Layer 10 of a small transformer language model trained on English Wikipedia (16 layers, counted from 0, width 96). Numbers have three digits each and are written without spaces.
A neuron's activation on a vector x is GELU(weights . x), where the dot is the dot product.

Input weights of the MLP neurons that the questions are about. A number n stands for (n - 500) times 0.0014.
n0: 362525415497479380418728541406600666366698242488495634612453563575456310711595459351321633772772589191531526309421437693464387432663548688379642436453555556540328390320670481410569324523446697737497456484516433344397460394736560468449108486496601519523218358424424484539660551567603524541
n8: 497470694663382353483426302421459684748586521561271509210654441352381574547428521876574362449472460565647378445483666344801547734480362531452391685720553502431663542490479623579357340561248503729470334607743270438317336506692233425351499602653544497536667454637322559312528601249589520776
n9: 372624601499513670396516355427477604440430407569511589701714381615356556392502421609584668494572646569351512348604369189554599568552268326678462369519490589354459525357415452447288297567306383492532624317657760516366101598562691332552535536472538637322549725383632545514734466693458590745
n14: 621440555378788737634293526463520376435433597495455540561448596230518417413514529618523556452346216609519498687440663492242429778390569380541501443625650569450236553581656643480523865677298422504388527295488281644482223363347678413399311401397514475491468480443530626648743578501604476574
n24: 441582293290587652643204671346410491713498495592347694555489608313781558505454549564513666797458388467588457550645341543509448741472459493501519528601520538362555578577284558436352459396617494364516292462562456576618465673703424687499674368634420539227319469426388419477572522216409436434
n29: 447347753463579808495371524806489450535579528286452402677508299243572836308402388418346628553385378470631735801357470582552443522584306503373517492689564499581530565476464200610675579638347470399638518645395180216395677507449673503722684701294689480462513539540593500427621415543368302592
n43: 647237537525509538668274497648350323577411502245578700564346532494568582483444593490665643721509523386312440457394538477566620264477588411566276430711556547505623337627648553493546501561672124400529275459383514672431717590716436462594584511534541309512581330454384654197678337440592301617
n44: 264540558647565463547432512519640335487303458567404443688348314302462660490524469290583531418479530403366571481484629415216612445488378494432437229587566444346465675398649471604863599624562564431375899540741396663338530480265361600583752334407447423473431624477390543526708584478375385738
n48: 592371827521520564536477467569587637398491583407344574440553315498446570251355732668707531523417504377528204617381566620449389406315205600498571576367535359461445396537332476544450583633602468426549452400413725509554449632703676511342018558426466654633462519372670626634637631550294726517
n50: 508230559350672513730465631265394333242415456396284309735322368325517575234548329420746531612362626599403515630574672280470497396535368630361506621443598437522301654688757349590546482555612633668435514545693539288476776555585349660550242268522663496535617334589474726625616535742532548449
n52: 329406609620480468571383350632333530624266498527438415523702678297510643557463598484605341530146711430465786745369754572677416648533329512326678559640397456215391421558603617548616312398338492680409500511425642587304342658354465479540453678748681400194431372299273931630679601379467402409
n79: 495316491550273465480530592337175369343438336411514645620506636584625630343467552562255426439441459657467546485574709367158573570778469694580515589467445558452719644332436386595510295559518654545664552351502795591453571605481380435544504644533400401499259527670589344506799368585486304491
n95: 589564481446515323565561583581030304396465904439374551355475404212762572576357436367542657599540538486378432296433323530505379217766528522557591433504798625483538415457667619430481873511319442486378452563517689363528426437582636328435632548594605638521402618445728521687348589640436434296
n97: 442360598508394462534360526576284762582623381613598777373490582637468480448727346580497419444609323380594444547555712639482619736346530413496541608466584245430421334606733695421668651628287250480398740430519471621515333647602657507451561585578246544143433366238283481657564420640341491217
n105: 581498329539427597571627420481536296631375720542271752572401432441540582519455567656743474711318252410566552672580527427696412583387379505450279403445462421429650468703492626417561678374540419440412584382536322552486220535618548540788574682397603654463547461611326443493622336768368453426
n127: 571670809603537443674315744485612358455533552608520555529190424571453617401586429610302277500261621484478470632558381518481585492294436552281282692321574590313714662428547480634473603645542318340541512633465555606591361772405204366410531760441225420698558553514549527560550648519458339329
n132: 621478422517398788469348708614353493469451572331564547568415575351498469479347348592408221268494358438638381458530386435390512623577493414383537659528409340179738703698581462495409534453521577639444686558242493704318630625517338668546561419475650597613450552234491582489617328804528590618
n137: 582661532358540632508510555457430448310683443481548457436352545606732462378579561443561562313490472346536487580479672532521370449711730505581773341506705275508568498305630512735434545615663574405556510438543497734501643612582280352492441533480421352424673260307543726365279187376345243629
n139: 500510479510321346385354628471491410369332462807265530303541317661466895718595538327321650710529612234494670506553642548517576318511331590562453938593476478572480525441395389378497672538399460252456349776321706671338443614560557505424316679465642589253432522495563511620525483462453656673
n140: 506783699647374544670394493459410238295441524413565561349505271470358361518515496411816613389468620406739651349261665476354398433373708757473760449401421417525456408584477689608386577331597399585667591644534428502535375601580455491449650402691630483698337555433359487532316474488413670392
n152: 424420405471711707373624559581679565611231709538727622458608334559342418592667416691592398642568677621322435403577531402342616479669413243665338594325617541199367315575534363655585493521197681411518646732820431413633537456481241522366170480635515590312550571425303471556552426576705287374
n162: 437368700470524513472374504536566463562526349618343505391593351481547371587537320576641418762603411438293509512325316564384490268525631445389518496595619512638719411596525607457295504474588523467550470685517352432594436381491545720809584486440628536497475284407376199432533680584532467465
n174: 496337370584354349626506508590624520592722616782595254385484642446621699406410547442414480428443385231486374594548558548420428532459647607463525454126566572507846507450500362605502492560421372714477612601505713477690428537424638592503537271646366564612475447465429496487232538494487533370
n176: 228560604560615300537395431658602526696421617540571398479398418394709338195594912527574554721571545494422567469274598662767375550571493558415535378502454569453563417576547419336484393568441552188582607597561235545408431494305636552541291419590433389351609609301476592450661511537582597741
n184: 497681465396326707637547399563463430802292508492581570684620533310853362280697482620472388645521545277509523564841628302668675688436320857221371211485341266268232309417561421400615501488538386690498619482563483479465286366429409418166693544457561253467580504337580503636718609435333685472
n209: 452633219639539374826366362579460515613593639594497549496725529608594670425399379457708325454467408663440371370373215595555323738527661603397489528233481472423482466237588489545522194319446300348552375431645495821468670747689454537388696584757577476640679522432259372625481452612487369431
n211: 618521802425577241525381634563457274481544289421351724509471557840395675426415449478324660404579422077558547438471545216557658564683576533341537625646572463739411466555347295169406338490538699266298835382616525388758868446407708477318558682469400507569919496440466281561367489574391555548
n212: 407537490505639382437554434734713178484229595468547348522474325445682469376465459429354432421169462450372479475668433504511165803463667440272495308571466349463691613494717579489498440332443619414485546658701665824471531651486401459628382307367449601744591416637450604525695606614671406614
n218: 367463570508698456620296543385380589487263487482479629561340337572783544536420349480539393579463362297381483427224469537439729727103249661520739433597626630643456575571473354466544622740632573273421400495483514586540413522581615575379589613492336415436351573503528575689644570756471437507
n229: 423484301572443577441430625520550587476419555262505597525989456551352573574666417633359482694658508324391301420485578416453395370584654324306349565542407537492630287379543595500309466752427418590720414650604499571437389531628424294279735429599467630641530264313525493607679659448393487467
n235: 580294392426555557770456612462468598452512613343811394516548269510521431382685442334532642585359325627655296654518643175519273816626527543703387350398446461515359558464670613576517509567471484431572663429577601532246362758580550372334671562711465439662348427462519580464622102552390456569
n246: 578455284739366629579342303341546520193258629418643659627588569717241559498760613341483631571457269319501478650383392737507647263655529414504302539263568426355335783524598478517552327694417481491689590822547596541583376384298447650486448578217633411670466353418501415497438507400499465598

Each question shows a token from some text and the vector x that enters the MLP there. A number n stands for (n - 500) times 0.013.

"191": 564522494346532622547457513292606439682479416669417459587604277556368669495647608545617461414521376468509236430725510719350532369447723634576631647536485474358527562538501350450282488496648515496362269514495398412675471632335596449479681480602466453391472353453410521422766364646404519493
Which three neurons fire most, strongest first? n24, n162, n229

" H": 668636583589528493571580385762461366613586499477534496500655507337483630454370345369530274458382400595389338460479614586476444349454395548531659497605416480258367466563450425416431399337461429420527533472439621589639738451558537691603480526480561292814502443347597490612859439430397329585
Which two neurons fire most, strongest first? n209, n132

"a": 434320538314535342517321583550507471576667646401412473367483699395391505439434519617481348201715467423306716601714563551217637593510556506633653491595665533395400581602475358472519592531544576597409519517455508310760564640257451425537511331765610533464405374363625375434692510461545503401
The neuron with the highest activation: n14

"is": 531409503466339500484515646612550441515485465582331750324413596582702423568247635401276488465580445351331332598457566501209453500609585535656725472425743489276323433585487497479356591530512629513518568629469394580533592761531330605617515531533358362662514472571329523594713515544283503439
The neuron with the highest activation: n79

"ing": 380432658330441768437600446580553508461482498478342656409457337612796357334220569520319665311643448429345520703284486591443566442532525559554669502377700585403482594572549318523235442485700623565460463638509403463581309644660542521593497414618486445449556476535368621418635535671320450456
Which neuron fires most, and how strongly? n218, at about 5.8

"ent": 541389553540589706463494368586690530706455378626288606434601439657753587455511723434534517455606411533609614401488539573456450198478467589550625508540311459532305502533563572407263449501500491502571597552410395503261405684311599504503660391453461346502716311449315640546723357593392356448
Which neuron fires most, and how strongly? n176, at about 5.3

" |": 435459495270385648490546440561496538515559444582327377375491532577443656489343278560480432286528502605276606521440502591465559353334697811625551626620649523496520523623562430510419411451565491517317268704282517415640422594474566480548567481609515420421493487494566672392709470570378387597
The neuron with the highest activation: n139

" ex": 276493668493517595564520522571674545720492315518351412306493413448393547422419614368340319356591359479482528505594496661356459423316524635632438543557734603452494592498699405517418435432459453533303454575455630594619564587417643494531464527510578350557644503190564522438731575701423361482
The neuron with the highest activation: n127

"in": 594512471509624587642464582441680609576504468438316560355569477756658559397222718452433690214662381497521438526404433659396494203479408514710760549460594421423280510618492563436372513431665590649360411502349553509289394635489526505484586608523482444675489433490356695292617383625432367442
The neuron with the highest activation: n48

"3": 495497597444500662670472592442574488564416610486410428602563490654631496468457633315663581145536441491297694410452525687538559390315795749569676601519454615563443633370564461486337336454473411508229286616351474505444399674469446391424648419568481519437481295523422586421690411551529376514
The neuron with the highest activation: n209

" him": 441421482486367600463488414605556607636511572665366716502543451543521488415581486428313392367532412459409346518620502449276502479452436581475658395425609724309504556556766341449315411370499489651553598502456431488617478443421599639590337425577493601732588410513391409478858486618266630449
The neuron with the highest activation: n132

" it": 553334506449315711409622439641645444601463452610329536402558344505499525337641584426249399460685340478393577601550509477433474605401663604451602396548652647352546545473645388575377386453495478705411500577422464375761528532590472584473481340478491383607645345463446576437855435507310617510
Which neuron fires most, and how strongly? n184, at about 5.8

"ie": 485387480380561504446344521534586585539700521537349549318493531504469522424432505678503427395520460322577582639733710532214541405575601669656662431623587556218187462656506480578295530429659491644418533741258361401595432515422623618445452372541546545480492429390378614598674422548467467407
Which two neurons fire most, strongest first? n14, n97

"or": 489381410485283399603632602528696531505634371582195589232477356604640468449332604493458539627563592441530539583547654430417521433503460524432698288316216581415509618680574611474489423529481672578477462488366370426530391589511560545548508535444596527619573360661418705631633399550447522187
The neuron with the highest activation: n105

"aw": 662404489509506562480424434662500575580642517441268568331501515477557592256649472500621352259530545435496316644867605606260487583521526618580542554598511561396275495662445279497352633399597521527617452628501369343532572452380476582600418404726382538493526240495452364704659393523504584320
The neuron with the highest activation: n50

"p": 440529451510517498482642358209556471447468397502362481486451553749613451481424572327500621492497481451442508749835580552401703264509586526632519496607518685315396457516711438486597327352338555706336244469225602396538416504458615468582384434506461443688664564305590564529606524520580633434
Which three neurons fire most, strongest first? n0, n50, n246

"hip": 502376603599443662579649258570610608664329479434376402639608276539671707417498496557545462369611623649582478389524570467531367460288534653515670383645459552532411435432548377410188376501333510570403448671359534480553319531524527459624527429536488307576470396592369670540636409695298443605
Which neuron fires most, and how strongly? n9, at about 5.7

" per": 377347569384354444499660385444490445675520389580349593377521191532374538338543638588441275436533349442541490575686569669489642282375592636331563528563701467446497498443645570427356426579544384571436489620335612423603565659424425497551629628570655360754667568400592531399657476605510358388
The neuron with the highest activation: n127

"es": 358453544369460597479397544381708528575523550601238535533391405601741373504583675422338664484705477392329689653411477533391543455492583580494589282342616472393484611625664541389381428485472562572496560641453465405314098468462563539648558556536338526590691445544320671445563367776379538436
Which two neurons fire most, strongest first? n176, n105

" |\n": 517446685550451537579373397548679475669693296683460674367460499544526534541499506393455251368529343441412555516419682659402485449494575691402525446578498332370344437599526447565226604462502546391554450641586468549260561640349609453464658329613522417621601331522408501553753415586348413577
The neuron with the highest activation: n97

"ber": 279466503371419624628414508708627492438467584426413464543493503748623536361500546437304489178636491450669448601618432595320574761533606552484624543313575621532483638511560425522401381691574617645359368509717436420433495481402355488707655231535622553326225342574408466372628464680310480443
The neuron with the highest activation: n79

"at": 610397466516353416533503559569502481490715464531554641074532478534387375297337398514405315446590611486389468611506406561273551433422607418623645294483582770325508526639464478332485579412442696619479560560452392346742564431496529473616474486561536496592456569569680461741673610440388661297
Which neuron fires most, and how strongly? n95, at about 4.5

" a": 391526637343492435442566474559591380545509421552247589290608396563494576382598649531413431450508372401402397497588494571511551389364414622563588363647690544474440470577685415500271431475448475613425390547296578448631491670507654558444453545671509561629521478394361534407834512652381523581
Which neuron fires most, and how strongly? n48, at about 6.9

" was": 395565647448384508611547403646477437681405504678266647553529451610529744399455649368440474411467385525423339531576597559392396407436465624554699567530560489313498400467660444404354372439584396522516398425524591554478604448396609724519468420422620282567553404518470616425883465324404508583
Which neuron fires most, and how strongly? n52, at about 5.6

" June": 504327344632376567440644467525653326719475406627561521479536454541451593591481313333471365574646580445237478588594461371479580448391514555314712425637516621374533537570483405657388357483462549619402377733696449368740409341380518420491702557537492351542438458568257603654759324466593389542
The neuron with the highest activation: n152

"per": 460309608473460646568508450413691590491486310408368367264447356515443673504618752377481498422533436429687454563769608559262556382509496609445662557504639684399572479547621463632341285430494533796448477574228513300651452570460386435616591415523628354635607500323566607450583380508543561450
Which two neurons fire most, strongest first? n174, n50

".\n\n": 405538528390483443586534537610768480548571316600311734386449378547480585472538493535538335539655380302358429527553583612402444370404542622460633536593550524498456571497603454487270378448374575544446383616383543395513514614467556615511337527559497450669498368351447512427848535663349525588
Which three neurons fire most, strongest first? n0, n162, n48

"oy": 407334420422508657486569396553573514560512555482316313214421329544310519518744452626504238700716615620518411494692600413431531551484576504494686319369451666513483564620475426528508316542406526566404495541502299239703404584516436584810511574514743380410544382452606557722610376603492532348
The neuron with the highest activation: n152

"ion": 200416574642368531481329396708780555606438389652344520513520589472644273368556607606313449488712429360311435390339435529497579585594530495606564211609560452429463492612469502490446583685418602516545503478652356526478399625458590449562614519537302347738558482505405546510754328659303577402
The neuron with the highest activation: n176

"ic": 436550604358460616575486547462624478595530243409240630483375382579648320512553602531410546701546389379547421345498353558421456428597645615497583424366602431334580613657594466283219383311525649534499499683581390522479317647348553558608624510545565455670729449528496374561619434696499577420
Which two neurons fire most, strongest first? n162, n211

"ies": 362575719321551573504435612572670537634411538553351631528404333597653581404469644361432609420623453540514464598435455578338400394431587648712640438431490448432470528578483522313222403411385587551543535611233429458270358622508530620560542518428660400628625304609348573653702351667344398539
Which neuron fires most, and how strongly? n29, at about 5

"im": 457368600661596376433444540448488641646581331435336619426510618634615500671500720289352402364507421427487390421740645588207743266494526526636671448661435630334384382490615382556515529440535525785456531557428490440517490499329499569396494585542544406854576342353363423528577438476374607502
Which three neurons fire most, strongest first? n0, n211, n79

"l": 438403616532769420468422546557483610649607394601372606394520415343495474620672587627678156310555469583586428622697611607335601276439559429448593528571541523215226529542632397450553568283570567481289396220459423502454556513408563539566644533553396514619705449470523354449697396624543400380
Which two neurons fire most, strongest first? n97, n14

"y": 263468547425602527471494342731722365495491624280463479684413605623661552211572613373328467429659515439553514574501530521593290725548585709433620284491382552610201502487460406419388384628413620548544522505623463353425545550589458458669482437437715479548366354630429662501688249522346448504
Which two neurons fire most, strongest first? n29, n212

"8": 403381657646426503366422502671527456563466328581415527399561402400572422766638637334460502591605474475261244529292449413510638484571543513443587266668448639343446658565597522587433488486581531413402512430537301445529575348385566453584860486521333384859486444478423609473720320599544375622
Which neuron fires most, and how strongly? n44, at about 8.6

" December": 469528485542563644449458461574764407704423389780342545463575519495361529378700594545564335411581481439475292513523440550361510366320473567542539563744544444386427512717576440553239452440362435565388311645524467340635529471531510536454591680650514458462488397458361543598797338592458371497
Which neuron fires most, and how strongly? n152, at about 5.5

"ge": 440453423543522588487558487614511587627364463590275684364758461507335487415559424596505409592652420637483476464570568511398566269384758443647371512469626423313474648492591503400188385634413490576257506638415407440506357555396589524508509558535517550692706484404475666525594538761285408461
Which neuron fires most, and how strongly? n229, at about 7.4

"12": 431273575412371605626510494441520480594622491479395431375575394522534509553489281354637663287539553594355470536528563530506522435429753796464669626525540676544571553421470415491242376506556546475326402750392502588605383539364561517605669227685365456487443305417393677547605427397580420562
Which three neurons fire most, strongest first? n174, n162, n140

" an": 356632664334495626506611525616506464606500421456255658339570313466427522189613598492433238624492403569479269351516383534567505558400477414545618369578567581400537574544669470325492421433559425575409554333355563461477475607634620538554586628524722400626550528503633445255681507812511405481
The neuron with the highest activation: n9

"-": 459585482549590503594742371389546481618513418481158707581612422580679517508600583267259418457501345490338519642590497515223475216392468522530633444481487634383436533366594561381555430534507658589580531425448468640429439632373460445608516564392713379744595522499451669325634440648464424492
The neuron with the highest activation: n44